Layer 10 of a small transformer language model trained on English Wikipedia (16 layers, counted from 0, width 128).
Take only the direct path to the model's output, skipping the later layers: a vector added to the residual stream pushes a token's score in proportion to its dot product with that token's output vector.

Output vectors of the tokens that the questions are about. A number n stands for (n - 500) times 0.0057.
"]": 475,431,534,440,466,503,376,425,557,459,473,412,603,431,532,482,476,428,531,570,400,566,528,468,537,444,516,577,518,424,432,503,433,375,523,468,495,482,603,421,548,468,629,561,460,439,592,356,519,476,522,589,472,479,434,365,442,475,599,567,467,624,474,587,493,627,571,487,399,483,636,403,527,418,532,485,598,592,355,641,459,430,537,502,601,510,471,465,516,510,433,474,589,609,345,712,375,502,457,540,283,499,490,573,404,483,581,612,629,369,506,459,493,507,573,513,598,465,618,575,570,450,471,375,620,560,444,535
"ases": 432,501,531,607,434,506,519,504,597,679,458,566,457,450,474,505,470,537,500,543,598,567,371,404,493,495,544,545,537,379,536,574,373,679,526,476,473,582,558,442,544,365,536,506,414,467,595,433,634,437,375,464,444,456,423,578,358,447,343,511,451,585,566,413,502,325,644,482,365,516,470,511,471,444,472,367,530,562,528,580,523,564,566,491,515,558,523,477,570,473,432,597,495,407,299,467,525,511,523,605,416,474,380,509,572,441,486,490,525,493,480,634,525,395,516,493,685,453,519,570,646,534,494,491,588,487,567,477
"t": 512,573,615,611,491,508,536,432,491,493,407,502,521,471,580,556,502,491,529,627,582,465,530,452,457,587,526,414,583,580,450,496,506,380,508,444,418,538,478,528,374,572,532,578,520,684,493,383,518,429,501,531,438,533,552,425,544,535,472,486,443,450,589,483,484,315,529,469,519,502,502,507,603,544,518,410,473,502,547,571,496,432,502,453,389,466,488,483,441,503,502,457,398,504,568,508,472,500,496,443,490,578,507,521,515,561,391,441,531,514,568,518,482,500,445,463,660,528,474,535,480,622,521,380,438,473,421,516
" km": 451,429,406,448,538,551,500,533,575,599,485,449,453,588,475,461,465,503,542,496,440,455,535,432,480,447,488,654,495,559,527,545,550,476,556,536,550,443,527,464,492,378,517,451,491,604,414,467,538,500,565,485,451,543,519,540,496,595,500,533,475,534,579,488,505,586,626,525,491,456,429,454,461,546,511,407,450,503,507,581,499,527,537,536,552,465,598,521,468,493,467,472,456,412,611,486,366,349,490,518,519,477,564,598,501,425,482,534,513,463,599,375,484,425,586,571,607,424,483,493,580,399,472,493,454,451,386,519
"ful": 552,386,597,456,622,385,504,611,379,495,528,586,477,458,528,608,495,534,489,560,504,569,496,533,368,559,463,613,490,437,572,577,456,630,448,526,488,651,502,494,492,502,566,484,351,368,392,463,587,389,227,454,427,470,287,589,559,499,408,604,578,533,467,446,499,542,576,512,386,578,600,651,477,383,521,481,583,408,380,528,451,616,599,558,511,534,580,507,499,520,529,530,495,426,341,584,370,558,476,648,245,495,514,540,603,517,332,530,528,567,559,355,485,578,500,364,394,522,468,546,559,548,498,327,529,610,568,515
"ar": 572,450,489,469,502,451,515,516,561,430,504,395,589,585,561,612,506,591,430,480,561,483,451,466,483,529,501,394,542,580,536,418,472,526,507,446,483,486,446,473,535,563,476,481,436,560,586,430,516,516,426,466,516,531,416,472,488,499,499,430,543,379,546,557,482,405,547,551,572,468,408,572,452,501,571,464,436,525,574,446,526,436,522,595,482,504,436,494,595,506,550,488,521,458,524,488,495,586,501,615,531,453,504,522,545,449,528,504,506,547,468,656,433,554,414,482,511,412,469,521,499,450,484,438,518,498,456,490
"|---|---": 320,413,441,421,644,381,428,679,666,674,638,425,404,425,494,523,449,454,461,509,457,378,422,428,538,592,615,975,384,456,484,666,368,479,451,735,558,620,577,416,458,414,630,486,392,434,555,428,610,436,340,628,501,365,358,696,462,547,579,590,454,503,546,382,580,367,917,413,394,551,620,511,441,355,446,348,586,493,568,602,414,595,531,525,771,200,654,633,617,437,587,359,478,409,399,662,303,354,677,522,392,459,353,616,570,286,335,557,446,410,539,366,539,351,587,354,653,641,616,512,617,508,426,254,629,580,382,463
"est": 603,477,409,488,573,458,540,444,511,442,495,604,533,585,521,570,511,448,383,542,583,508,467,468,388,498,549,457,542,431,492,459,587,458,557,504,603,551,548,552,522,420,492,582,468,472,659,583,484,382,500,485,535,526,568,486,502,540,492,328,461,447,476,499,485,395,556,523,443,424,478,443,359,465,402,474,449,601,537,378,504,400,432,529,507,502,441,458,391,496,617,375,452,542,580,537,541,525,590,621,465,697,573,574,471,414,479,534,494,581,599,563,526,483,453,464,420,540,445,628,523,477,512,415,425,514,531,497
"um": 544,439,514,479,452,560,567,419,545,522,527,463,461,525,549,428,501,538,583,543,520,455,438,477,372,508,577,408,533,476,527,571,555,602,455,488,538,428,594,474,485,520,487,469,452,399,452,441,534,574,437,448,511,507,484,572,487,517,542,388,467,615,515,437,545,391,540,525,470,453,516,530,545,607,489,502,478,609,541,424,397,444,399,559,525,532,573,423,569,504,438,520,397,444,574,528,606,529,402,475,423,467,518,526,522,442,558,506,511,485,443,566,508,588,478,605,572,438,491,547,502,468,499,466,480,524,517,452
"view": 529,423,518,351,524,453,409,552,513,563,426,426,502,355,493,457,496,428,662,582,403,484,362,469,412,561,581,611,544,487,612,452,412,505,553,582,559,511,640,464,529,463,545,500,406,407,473,514,547,390,503,476,539,638,418,533,425,436,478,500,449,410,510,591,636,467,616,519,407,657,578,555,496,465,515,408,486,583,591,437,485,649,575,464,464,459,588,500,564,481,506,485,368,512,493,642,521,338,486,530,446,496,613,436,494,523,432,381,531,570,591,478,520,500,474,340,476,675,451,532,484,679,482,373,457,539,435,520
" ===": 529,434,550,454,430,560,513,633,481,537,454,441,434,478,447,473,482,444,612,515,331,516,474,606,442,530,431,575,602,389,563,517,399,514,427,520,584,586,464,489,460,437,623,552,418,361,554,498,455,509,559,594,440,544,416,493,423,546,427,664,527,462,454,596,402,437,559,427,593,480,537,516,563,291,393,510,434,442,598,558,509,498,554,543,584,425,374,509,607,481,473,462,639,536,424,511,483,379,510,567,440,460,516,600,361,445,448,423,554,487,532,626,565,505,554,494,588,516,632,605,669,475,490,316,563,474,494,483
"res": 381,528,537,439,515,535,525,533,482,465,526,631,413,627,538,488,500,499,505,542,612,412,526,456,599,469,549,501,531,580,565,527,499,503,491,569,487,469,575,499,417,454,489,454,587,528,661,462,418,570,545,501,499,509,452,491,501,490,550,354,628,544,483,433,461,319,602,439,520,426,627,530,397,431,408,523,513,641,405,433,516,484,629,526,466,617,497,444,467,497,474,594,486,420,364,426,446,459,425,484,475,480,420,537,517,545,440,495,535,515,447,449,507,456,495,576,497,486,543,581,556,519,496,363,465,572,494,492
"rist": 448,446,557,490,446,544,571,512,585,535,535,528,502,493,469,568,513,467,528,577,471,430,572,452,622,453,599,465,534,521,522,504,468,559,542,534,520,373,536,382,585,456,483,506,563,515,579,430,581,345,413,500,489,502,536,530,424,545,542,452,665,470,506,413,410,358,654,508,506,451,629,490,487,397,531,429,620,534,477,483,536,435,595,410,584,485,494,675,454,481,523,438,557,502,449,588,568,585,562,480,479,472,371,502,436,492,399,574,396,541,453,383,544,408,493,512,452,536,553,597,453,436,491,375,448,496,441,500
"kins": 441,460,465,486,676,527,411,413,419,614,527,489,431,402,528,469,504,442,247,540,506,511,540,410,576,582,511,573,535,479,600,597,489,463,437,600,523,471,585,538,480,487,593,427,470,369,367,438,608,479,451,579,658,443,494,550,512,596,400,460,582,532,644,580,513,504,656,472,422,416,594,501,420,425,547,524,561,577,393,483,537,459,534,581,555,425,609,498,685,502,485,461,486,306,559,646,522,399,525,542,432,550,536,508,530,445,337,311,424,443,510,438,455,511,569,379,633,449,576,540,540,460,503,435,514,585,364,487
"ict": 361,397,443,549,531,437,488,503,521,425,485,471,517,496,540,513,486,533,532,570,677,412,521,371,437,516,560,530,518,586,472,465,448,504,516,570,476,489,538,500,527,472,518,589,516,426,324,543,494,544,450,647,607,464,468,524,613,422,620,387,506,469,523,494,371,339,646,341,517,574,565,559,483,513,444,461,520,522,600,615,542,451,463,605,662,410,423,469,489,499,505,468,382,548,514,487,450,475,690,435,492,585,447,428,466,463,552,553,475,471,636,503,420,500,518,419,563,415,485,525,498,530,504,452,509,484,523,495
" Apps": 582,490,578,491,556,478,571,673,513,516,640,533,457,356,554,434,499,501,570,526,440,496,524,437,681,559,510,603,380,404,545,559,309,371,457,618,495,525,650,426,484,496,526,437,607,574,674,454,533,565,499,542,482,411,513,554,412,566,380,512,383,528,429,381,545,319,665,564,373,481,491,468,476,401,568,540,476,454,509,458,459,538,598,571,585,345,621,573,651,470,459,391,496,467,489,559,362,382,643,425,507,467,275,427,515,532,305,479,454,599,381,351,591,472,567,470,534,629,646,613,462,444,481,482,491,509,496,501
"que": 508,484,405,302,521,376,529,469,533,633,535,505,472,558,509,623,492,531,446,567,492,426,503,451,644,494,474,573,439,423,449,585,534,699,530,627,484,464,600,503,583,505,494,536,559,390,555,408,412,384,376,457,398,457,449,404,585,385,516,436,481,417,450,481,622,545,594,520,454,441,580,665,482,560,490,496,531,558,559,494,445,496,559,573,609,456,551,430,625,495,480,501,602,414,433,494,435,487,456,523,465,337,557,615,639,469,454,472,464,545,444,647,479,386,520,414,584,509,557,514,455,523,501,325,480,507,494,475
"cient": 458,474,446,565,543,419,505,592,472,563,580,428,492,524,553,536,489,356,649,618,602,482,379,474,450,562,517,539,445,423,407,567,544,539,559,520,512,476,466,452,596,478,546,501,503,482,454,503,529,412,433,439,516,526,420,494,503,461,583,360,581,467,399,532,558,484,627,394,445,495,488,522,489,372,339,494,499,507,616,482,351,476,501,584,729,392,485,503,614,478,628,327,539,449,401,544,438,442,575,536,482,434,535,665,435,527,520,460,483,571,542,379,574,429,470,491,597,526,510,550,532,534,512,367,574,639,480,492
"h": 467,530,530,449,509,489,407,456,461,490,476,480,581,494,532,575,497,455,515,524,500,611,572,398,449,497,528,409,535,486,516,470,569,595,529,471,544,488,449,541,537,555,396,502,574,534,384,366,464,463,517,553,510,585,499,513,383,506,555,426,438,589,411,511,563,485,524,509,658,476,504,561,464,550,454,438,480,524,476,494,456,445,484,584,398,468,460,467,568,508,555,490,589,633,537,540,346,513,440,499,584,580,571,497,494,417,538,494,535,546,577,593,429,554,480,467,445,526,423,531,587,471,498,344,430,437,457,508

Each question shows what one neuron of this layer's MLP adds at an activation of 1. A number n stands for (n - 500) times 0.002.

n119: 610,550,515,583,548,441,502,419,459,517,646,388,462,452,505,507,244,504,491,454,428,602,551,447,584,542,534,506,552,489,557,523,464,506,333,571,424,521,621,486,557,334,490,553,481,388,552,442,451,459,557,538,417,561,377,535,407,424,450,517,483,527,514,547,483,519,466,484,428,513,451,463,432,447,525,469,670,430,550,412,535,409,547,504,556,553,460,400,521,655,450,542,547,652,551,507,485,387,436,542,473,677,480,572,502,550,462,546,528,338,458,564,551,444,570,567,504,432,443,588,616,367,338,676,545,413,581,594
Which of these tokens does it push up most? "]"

n164: 450,370,662,553,495,417,587,368,398,537,611,651,487,418,344,353,402,536,547,436,417,465,643,352,442,562,359,512,434,419,472,495,487,545,467,467,463,580,463,737,459,484,511,463,569,595,516,500,438,427,551,437,532,435,602,347,566,395,432,661,666,433,336,409,547,635,613,624,434,593,480,447,694,645,429,498,516,386,465,424,414,466,392,525,473,515,481,469,516,421,585,462,517,510,536,374,527,491,413,596,614,424,459,620,317,627,534,510,544,384,568,517,397,484,542,644,575,628,542,454,455,527,430,574,525,543,541,478
Pushed down most: "|---|---"

n400: 567,481,542,479,512,555,652,596,449,599,476,509,555,548,671,670,558,512,471,531,563,410,487,453,466,519,521,498,551,531,514,431,498,546,484,602,248,582,477,560,575,551,585,673,420,516,498,569,575,549,496,384,441,528,512,454,607,549,512,492,285,373,400,573,589,377,300,339,573,593,491,547,461,411,488,428,553,505,362,476,352,482,388,498,502,432,538,425,523,622,472,451,573,633,543,452,437,494,431,570,596,500,440,547,558,546,389,540,519,392,674,530,389,570,425,498,624,409,444,519,373,432,535,410,579,525,456,435
Which two tokens does it push up most, strongest first? "t", "ar"

n456: 487,497,576,436,469,342,446,525,415,425,424,434,516,512,652,431,528,559,584,235,594,455,682,683,471,567,677,646,340,396,438,515,546,485,560,445,536,447,424,446,480,692,480,645,528,375,519,525,537,573,365,604,472,551,442,397,505,500,452,394,559,370,548,572,433,531,537,537,487,476,588,532,500,457,367,433,528,639,452,585,577,374,619,452,552,431,411,522,630,551,309,500,369,339,524,570,459,464,468,410,482,571,541,494,481,469,644,596,583,469,497,492,525,497,319,629,319,363,685,665,463,546,530,460,453,511,538,674
Which three tokens does it push up most, strongest first? "]", "ict", "res"

n487: 473,615,406,589,486,223,644,487,680,576,500,543,623,594,494,332,301,384,534,528,626,479,428,424,577,591,642,423,581,408,396,473,583,586,439,403,544,329,500,426,530,609,460,397,416,449,612,450,538,610,585,606,361,497,572,651,527,397,386,202,584,589,559,459,369,552,625,542,497,557,551,492,595,550,365,575,452,635,350,494,668,413,424,399,634,527,428,627,422,291,500,418,651,582,370,506,497,455,452,469,401,467,529,438,517,423,385,531,628,363,503,597,421,506,549,537,688,492,637,483,453,584,423,472,431,548,479,542
Pushed down most: "ful"

n26: 588,528,682,576,531,594,427,555,520,432,544,504,428,567,624,487,494,547,469,382,551,462,498,453,411,543,471,598,566,509,337,549,548,436,532,482,440,527,508,486,490,537,453,516,442,527,428,605,613,588,504,344,466,447,435,484,560,388,610,534,463,474,568,479,461,417,321,359,426,589,440,581,575,398,400,449,545,550,513,517,577,378,558,506,523,502,510,412,466,686,519,587,484,494,500,552,498,479,547,494,409,494,674,437,573,527,461,485,570,365,575,622,507,517,469,649,490,566,414,498,443,375,369,438,510,464,376,479
Which two tokens does it push up most, strongest first? "t", "ict"

n270: 500,310,571,437,372,465,400,508,357,478,466,625,540,488,463,450,622,500,472,570,532,573,646,607,518,391,468,467,486,381,575,526,458,647,642,323,390,383,454,459,622,566,503,698,481,572,327,625,482,399,551,417,520,485,492,518,503,630,483,500,463,364,344,516,468,588,531,657,538,354,355,536,563,478,419,575,553,319,668,744,561,521,613,713,535,492,413,755,462,406,541,526,508,483,511,492,466,602,366,506,392,533,622,442,671,495,440,497,426,458,436,481,514,469,406,354,523,412,480,718,439,428,697,483,421,521,529,590
Pushed down most: "|---|---"

n271: 602,641,425,369,290,691,315,518,605,463,601,471,520,589,543,481,482,403,531,536,285,401,535,546,475,370,599,454,517,427,442,289,570,395,562,399,618,543,470,550,532,544,593,434,327,458,489,503,558,451,401,511,612,474,330,447,381,575,508,494,418,710,384,617,641,386,722,503,601,531,373,634,489,571,629,406,544,461,380,420,388,579,550,492,586,566,461,302,418,358,575,619,534,558,439,492,513,418,481,596,576,500,606,589,367,540,410,616,487,521,615,455,337,606,494,614,576,467,503,464,560,479,534,582,462,471,577,448
Which of these tokens does it push up most? "]"

n430: 391,433,487,562,529,535,374,539,492,531,389,573,342,356,388,451,437,412,336,432,521,463,359,497,574,434,511,449,483,403,456,689,489,472,556,582,571,420,556,705,570,588,577,314,569,531,539,440,494,538,558,358,431,596,503,602,497,582,511,555,602,625,558,503,511,445,564,541,468,403,516,446,340,462,392,407,442,575,438,574,622,392,337,554,535,537,448,520,384,533,703,405,644,533,637,483,531,549,459,411,666,576,706,694,497,444,525,599,395,466,372,534,588,406,584,640,508,368,463,785,478,529,401,612,481,369,482,445
Pushed down most: "ful"

n3: 555,586,590,564,526,462,449,490,472,421,338,601,492,448,458,586,667,560,503,500,366,437,450,618,490,394,532,521,467,442,503,469,497,395,381,628,466,480,421,463,482,384,544,508,435,601,412,348,517,534,505,511,658,653,410,465,422,439,529,589,430,303,514,661,424,708,417,511,620,552,403,301,400,462,433,468,400,387,433,680,578,414,284,487,679,487,679,603,517,485,447,541,412,573,644,522,567,507,538,519,526,399,657,559,389,574,426,532,517,505,403,482,643,442,414,544,579,647,612,430,479,425,745,600,585,388,558,399
Which of these tokens does it push up most? " ==="

n215: 632,474,621,560,318,779,497,481,441,497,587,634,509,633,500,580,522,604,611,520,653,727,400,634,357,523,352,461,544,591,394,543,343,505,483,589,431,572,651,406,588,509,519,389,533,432,374,503,651,537,526,532,368,641,466,574,533,546,457,512,538,584,467,398,422,370,671,515,423,390,446,432,515,394,548,444,609,372,526,566,651,420,381,440,539,662,410,535,297,372,368,365,497,385,514,457,522,634,397,514,505,457,412,707,524,589,520,417,346,415,528,566,485,398,515,613,508,440,583,344,455,484,575,637,438,311,521,310
Which of these tokens does it push up most? "ases"

n384: 480,428,556,627,339,654,563,490,586,515,574,423,564,573,427,583,456,571,492,521,675,464,471,324,469,513,518,681,497,479,495,403,534,539,346,435,478,519,321,600,672,480,477,350,523,403,564,585,401,526,574,489,495,707,597,567,555,358,350,561,523,601,508,404,541,618,507,478,414,392,607,401,473,495,410,416,544,521,521,544,518,357,341,440,627,410,572,457,350,617,531,559,513,623,642,474,475,413,657,339,507,531,529,399,599,449,521,484,471,562,557,543,446,553,586,403,399,629,476,500,451,375,318,430,354,450,502,461
Pushed down most: "ful"

n148: 432,571,460,357,486,614,494,333,601,503,459,367,568,500,558,563,567,442,653,532,536,479,457,551,550,526,399,399,569,323,428,434,576,366,608,712,588,491,588,442,342,506,465,421,536,533,435,446,552,497,652,426,436,317,545,426,508,424,454,605,425,729,616,545,447,467,661,629,296,456,459,497,664,621,608,738,564,379,448,367,394,589,589,681,537,492,563,360,546,641,426,456,614,416,523,538,530,487,630,621,415,463,403,552,411,610,332,425,410,583,555,380,551,482,621,509,550,497,300,540,440,500,522,402,415,420,730,377
Which of these tokens does it push up most? " Apps"

n231: 431,368,624,406,512,590,449,514,550,497,562,398,602,342,522,466,469,569,336,537,491,423,493,409,524,696,448,483,412,537,505,659,461,636,414,615,497,508,610,588,460,482,415,602,609,470,410,482,546,478,433,557,546,729,653,510,488,479,437,487,615,572,467,514,557,585,547,404,469,498,515,485,520,323,411,457,291,495,490,393,599,462,514,388,547,273,539,565,510,500,579,456,601,593,463,512,468,574,354,517,461,570,644,416,545,462,505,461,335,391,546,526,538,507,572,564,529,435,442,517,396,584,357,553,536,557,507,530
Which two tokens does it push up most, strongest first? "kins", "|---|---"

n433: 408,545,544,515,500,509,562,591,314,391,500,533,621,324,371,574,484,361,530,599,455,607,473,675,482,552,553,486,482,419,448,369,638,413,483,415,570,508,534,649,474,587,549,585,519,571,447,544,531,498,536,348,472,408,459,495,569,535,363,339,495,465,471,400,546,538,404,371,407,395,557,594,627,495,282,580,403,475,444,475,537,597,607,579,681,524,509,625,526,346,584,344,543,458,535,512,631,471,532,610,547,571,588,484,525,464,523,483,367,392,584,605,575,387,366,542,520,478,651,466,517,552,602,488,454,461,458,519
Which three tokens does it push up most, strongest first? "cient", "est", " ==="

n410: 449,458,644,449,463,481,471,626,421,544,546,583,599,316,449,570,516,538,559,479,577,467,487,610,540,471,482,569,491,572,504,604,477,571,424,507,329,554,551,438,462,453,495,552,524,452,339,465,552,553,618,434,530,478,484,404,494,514,393,584,420,430,522,474,546,716,483,381,528,559,485,457,421,541,353,563,465,399,430,475,494,504,532,421,534,528,423,500,469,466,437,500,492,427,540,521,524,453,627,545,445,459,487,524,466,472,500,531,509,571,467,474,468,652,562,393,487,475,414,494,331,502,541,568,492,489,432,708
Which two tokens does it push up most, strongest first? "ful", "view"

n248: 628,568,394,506,530,610,578,395,532,491,435,591,429,365,516,397,572,511,486,620,625,532,282,546,250,640,576,562,552,454,386,632,455,391,519,542,439,351,653,491,569,500,403,605,405,361,526,663,482,700,556,266,532,396,702,389,495,490,431,452,562,636,471,395,514,401,663,387,331,435,528,428,491,314,416,644,444,381,497,411,605,393,538,514,500,460,505,480,533,553,563,400,519,528,472,469,426,630,545,558,574,630,491,538,357,524,469,422,492,548,467,650,468,585,520,424,564,544,558,544,644,620,503,514,399,556,419,420
Which of these tokens does it push up most? "est"

n310: 466,396,518,553,385,373,473,389,436,464,418,451,473,396,524,580,717,449,404,412,549,480,542,433,478,527,565,518,403,415,594,462,606,602,763,566,469,542,678,304,595,644,456,408,518,641,571,419,593,668,475,544,609,589,427,586,490,445,458,331,531,538,562,392,625,456,511,563,361,430,607,439,324,551,525,629,500,345,481,529,601,477,316,569,628,593,503,506,514,598,510,551,371,567,460,600,429,616,363,394,673,370,514,497,593,432,505,476,537,462,441,482,480,437,410,424,689,481,450,404,593,428,590,511,479,446,560,416
Pushed down most: " ==="

n186: 659,569,416,640,422,436,525,387,604,358,466,453,544,573,497,463,362,608,597,577,614,536,311,494,380,379,545,599,430,368,343,439,413,577,615,497,462,600,434,685,438,319,403,622,580,386,572,423,526,404,438,522,439,536,419,411,468,621,360,585,482,466,597,615,622,331,491,497,639,596,546,430,468,521,391,557,393,709,479,485,320,444,719,473,461,547,485,449,672,438,410,604,700,475,562,441,512,500,816,640,468,582,644,487,513,428,231,494,436,363,540,476,363,444,377,683,531,658,554,470,515,424,450,433,452,663,477,281
Which three tokens does it push up most, strongest first? "ases", "est", " ==="

n258: 659,433,612,506,425,619,631,524,462,542,648,228,506,506,525,628,695,575,430,429,557,629,518,459,547,529,464,517,409,375,529,476,497,349,497,577,426,327,361,461,508,524,550,455,605,568,424,539,425,318,516,669,449,390,492,436,593,497,477,594,290,503,389,604,564,492,310,542,558,506,295,528,439,486,586,516,346,517,576,574,616,445,580,514,628,552,646,632,627,546,361,465,522,554,598,359,389,564,406,398,551,387,390,488,561,653,483,623,414,514,503,615,577,436,325,457,500,621,524,353,534,385,475,537,768,497,468,390
Which three tokens does it push up most, strongest first? " Apps", "ar", "que"

n305: 546,521,575,477,511,581,449,579,577,592,474,596,408,500,513,570,608,596,540,453,496,500,539,592,384,300,650,618,522,471,358,363,639,487,516,375,400,488,662,342,389,540,648,444,484,449,471,648,328,546,603,388,366,580,589,415,540,437,428,502,408,543,517,547,468,498,438,527,460,448,449,556,505,442,544,534,589,491,625,486,389,558,473,474,652,419,628,627,483,538,418,471,489,470,416,420,436,439,542,458,657,535,547,488,514,489,384,465,489,427,514,538,430,424,500,617,470,507,486,609,555,431,599,465,479,550,408,491
Which of these tokens does it push up most? " km"

n332: 345,489,469,518,591,561,657,585,388,494,535,540,468,549,406,416,387,487,562,413,576,452,617,511,625,543,588,544,557,632,508,420,425,357,440,352,398,397,604,660,439,398,523,411,605,530,392,619,388,492,687,484,597,596,565,341,630,567,453,704,579,446,553,477,492,536,504,430,538,564,550,584,731,447,577,500,500,263,447,474,618,446,449,503,438,449,475,514,475,611,622,388,457,455,271,567,525,507,513,411,593,382,295,511,522,565,592,543,614,366,463,464,514,597,481,449,437,503,429,555,384,442,543,386,521,455,396,510
Pushed down most: "ases"

n104: 620,505,408,444,552,618,777,487,547,518,527,354,609,451,679,663,521,522,481,497,531,559,591,458,512,492,247,604,577,516,543,447,535,547,479,500,511,500,510,333,544,624,447,441,643,474,642,385,441,521,490,357,365,506,442,463,397,518,455,543,554,353,551,580,477,482,545,509,381,530,578,615,426,439,572,589,353,576,442,441,572,399,394,436,516,647,426,550,517,602,599,376,497,530,446,538,492,471,350,497,429,365,462,503,632,341,634,632,495,426,556,603,422,557,525,465,581,415,290,468,391,433,650,463,592,423,673,346
Which two tokens does it push up most, strongest first? "ar", "que"

n335: 544,544,589,542,444,553,457,505,488,529,333,508,541,687,440,610,324,632,596,381,557,455,529,388,438,403,475,472,509,512,554,411,385,439,634,570,506,402,550,560,489,460,602,559,494,503,526,447,644,695,424,663,431,412,366,494,317,606,337,536,699,549,455,462,555,516,251,648,530,422,321,608,520,330,674,461,446,471,399,440,576,552,596,534,611,544,406,632,479,369,411,564,511,429,566,336,557,569,324,717,454,447,271,491,547,519,488,526,627,365,639,448,488,425,331,474,612,486,535,582,438,489,553,443,428,512,652,685
Which of these tokens does it push up most? "ases"

n365: 556,435,551,660,588,483,442,579,476,776,614,646,435,441,186,552,604,634,482,546,387,497,500,509,547,424,419,497,628,438,584,404,491,484,622,488,329,560,455,564,450,413,528,301,413,461,538,416,479,469,566,556,606,451,497,571,464,503,620,620,406,321,436,358,525,419,304,552,611,488,630,451,746,276,464,492,601,550,546,598,511,528,522,494,699,486,620,568,454,644,511,244,528,728,503,456,412,389,483,440,631,520,585,464,361,455,412,425,589,420,577,517,491,485,518,645,561,440,515,526,320,359,439,491,463,598,432,471
Which three tokens does it push up most, strongest first? " ===", "|---|---", " Apps"

n135: 505,425,379,447,478,526,452,385,471,529,539,394,430,432,500,518,559,434,629,756,667,428,512,418,486,577,401,614,568,316,505,553,418,448,343,418,540,420,483,473,500,505,503,572,488,432,572,413,660,567,554,567,434,370,560,495,359,550,354,492,405,497,548,488,591,444,261,557,397,464,472,457,518,566,489,432,543,485,651,510,503,637,637,505,525,670,584,406,586,623,639,529,449,518,322,416,582,634,421,472,538,472,588,630,523,423,596,536,505,486,543,534,397,665,456,495,586,528,529,477,322,524,472,500,428,430,619,377
Which of these tokens does it push up most? "ases"

n242: 492,517,645,382,673,319,471,341,350,445,407,489,526,580,567,355,529,560,639,600,568,668,466,399,567,408,611,456,652,456,517,516,529,386,556,537,450,575,472,361,511,479,606,595,541,669,689,420,701,394,377,544,476,527,375,457,662,484,534,403,582,370,542,582,519,451,330,322,626,428,369,469,544,585,592,479,467,700,514,579,350,536,552,492,483,462,470,386,672,323,500,484,331,517,405,342,389,531,343,562,530,435,578,449,421,436,451,611,414,519,424,281,429,604,483,546,643,525,418,531,489,484,613,591,494,603,625,521
Which of these tokens does it push up most? "t"

n345: 506,544,423,389,658,614,520,360,656,511,614,541,450,393,723,572,466,679,480,589,465,371,482,599,384,553,343,433,612,372,668,581,440,369,484,638,582,593,320,639,434,496,583,435,430,560,584,431,275,271,533,285,355,620,484,542,380,488,409,384,532,607,493,417,666,373,413,629,541,377,454,516,432,222,544,397,716,587,402,497,624,513,519,651,689,604,700,439,360,415,391,761,383,395,503,547,425,364,451,529,594,529,520,559,476,558,574,355,560,544,631,687,425,724,473,676,539,562,473,549,350,361,492,543,420,462,377,426
Pushed down most: "ict"

n486: 508,403,552,423,516,681,396,366,558,503,432,537,440,545,525,469,277,579,560,489,391,574,526,509,553,463,446,437,483,537,276,529,554,536,481,239,500,500,407,550,679,512,500,491,627,351,531,453,553,541,510,466,509,407,503,563,403,516,464,601,580,307,341,610,446,487,484,473,465,548,567,622,477,720,430,528,589,483,547,386,328,438,441,478,557,690,537,489,512,462,527,582,377,676,567,458,677,615,561,533,548,503,477,582,560,402,326,525,401,495,619,368,529,426,689,466,584,412,422,384,558,388,483,419,377,637,775,559
Which of these tokens does it push up most? "um"

n198: 664,578,551,455,589,209,451,431,464,512,426,513,500,323,535,566,469,486,511,416,323,570,365,478,446,338,266,269,644,461,140,431,567,529,473,756,274,496,449,441,463,440,504,566,534,430,596,456,702,500,548,418,591,657,650,594,450,542,469,590,312,479,681,530,419,460,519,637,621,380,367,517,539,382,740,597,360,582,244,559,545,154,645,514,585,607,616,568,611,637,510,533,497,252,553,507,599,701,465,645,381,462,525,529,213,476,482,587,548,603,493,685,387,535,429,444,564,531,424,604,348,480,500,497,548,496,650,674
Which of these tokens does it push up most? "ar"

n83: 505,393,495,543,562,492,429,569,548,442,611,535,441,198,579,524,647,488,421,546,646,469,601,485,498,409,453,533,375,517,598,507,606,410,514,301,640,403,574,528,437,398,628,459,564,439,517,403,428,361,466,413,385,667,443,385,453,564,379,625,563,451,438,545,519,528,354,415,573,635,422,532,605,575,449,484,518,470,466,493,502,470,429,558,500,402,500,658,536,391,619,466,598,488,297,480,470,461,576,399,583,553,587,661,505,590,473,607,624,498,498,498,495,451,490,542,420,445,490,556,355,563,451,556,541,484,557,588
Which of these tokens does it push up most? "cient"

n136: 574,540,585,312,555,588,419,378,520,323,668,436,645,536,369,480,421,461,449,413,433,550,539,491,520,506,647,451,457,431,517,702,534,573,508,509,608,521,456,473,548,413,497,503,400,492,646,494,703,547,567,589,691,473,445,329,384,482,478,509,505,614,308,346,614,411,333,479,581,511,570,483,529,542,259,472,533,429,433,553,614,557,435,341,383,304,564,333,464,576,503,529,538,536,477,503,487,668,623,633,619,575,349,362,468,355,440,598,413,599,519,400,491,557,623,556,546,494,352,483,608,433,538,520,423,545,605,713
Which of these tokens does it push up most? "h"

n134: 396,520,552,437,579,477,493,652,442,379,468,400,609,479,395,452,400,720,562,519,458,626,444,553,487,444,342,491,500,651,537,401,498,505,572,552,543,370,517,477,572,299,556,475,585,460,388,635,469,443,625,527,508,487,517,505,549,527,500,664,435,438,482,545,557,512,378,500,282,468,561,275,383,597,510,482,482,483,579,507,570,498,559,345,405,446,592,422,497,487,517,704,458,544,427,527,426,454,551,543,701,543,478,548,485,562,438,615,651,463,464,437,548,426,495,392,491,531,467,401,512,491,621,466,521,513,527,454
Which three tokens does it push up most, strongest first? "view", " km", "]"

n292: 456,544,477,455,351,555,383,392,559,449,515,616,442,364,471,602,512,445,466,505,539,480,526,629,506,668,384,530,571,444,676,448,505,403,558,508,599,368,377,578,507,474,456,428,445,530,459,560,437,535,469,541,493,403,379,288,614,547,554,459,498,667,417,546,548,450,493,576,388,548,426,685,454,571,609,570,435,452,580,509,535,530,415,621,532,283,532,539,460,494,493,412,550,576,569,560,525,479,548,394,466,512,519,577,493,632,527,414,480,622,464,470,512,382,451,414,609,606,483,380,448,612,373,410,530,576,522,488
Pushed down most: "ases"

n386: 352,435,556,691,515,463,481,455,435,375,423,509,667,398,535,626,467,468,477,415,663,463,419,523,466,627,346,534,432,378,389,455,705,479,491,507,572,444,636,644,222,300,417,266,417,355,403,599,533,581,454,716,613,419,531,635,646,314,675,544,449,539,600,399,494,421,662,611,497,506,371,513,432,365,536,488,433,584,631,513,425,427,604,443,531,539,506,545,423,308,481,497,709,737,281,526,494,440,525,359,500,606,571,593,325,324,658,459,641,497,604,327,556,542,497,592,653,369,539,550,419,527,520,528,673,443,441,642
Pushed down most: "que"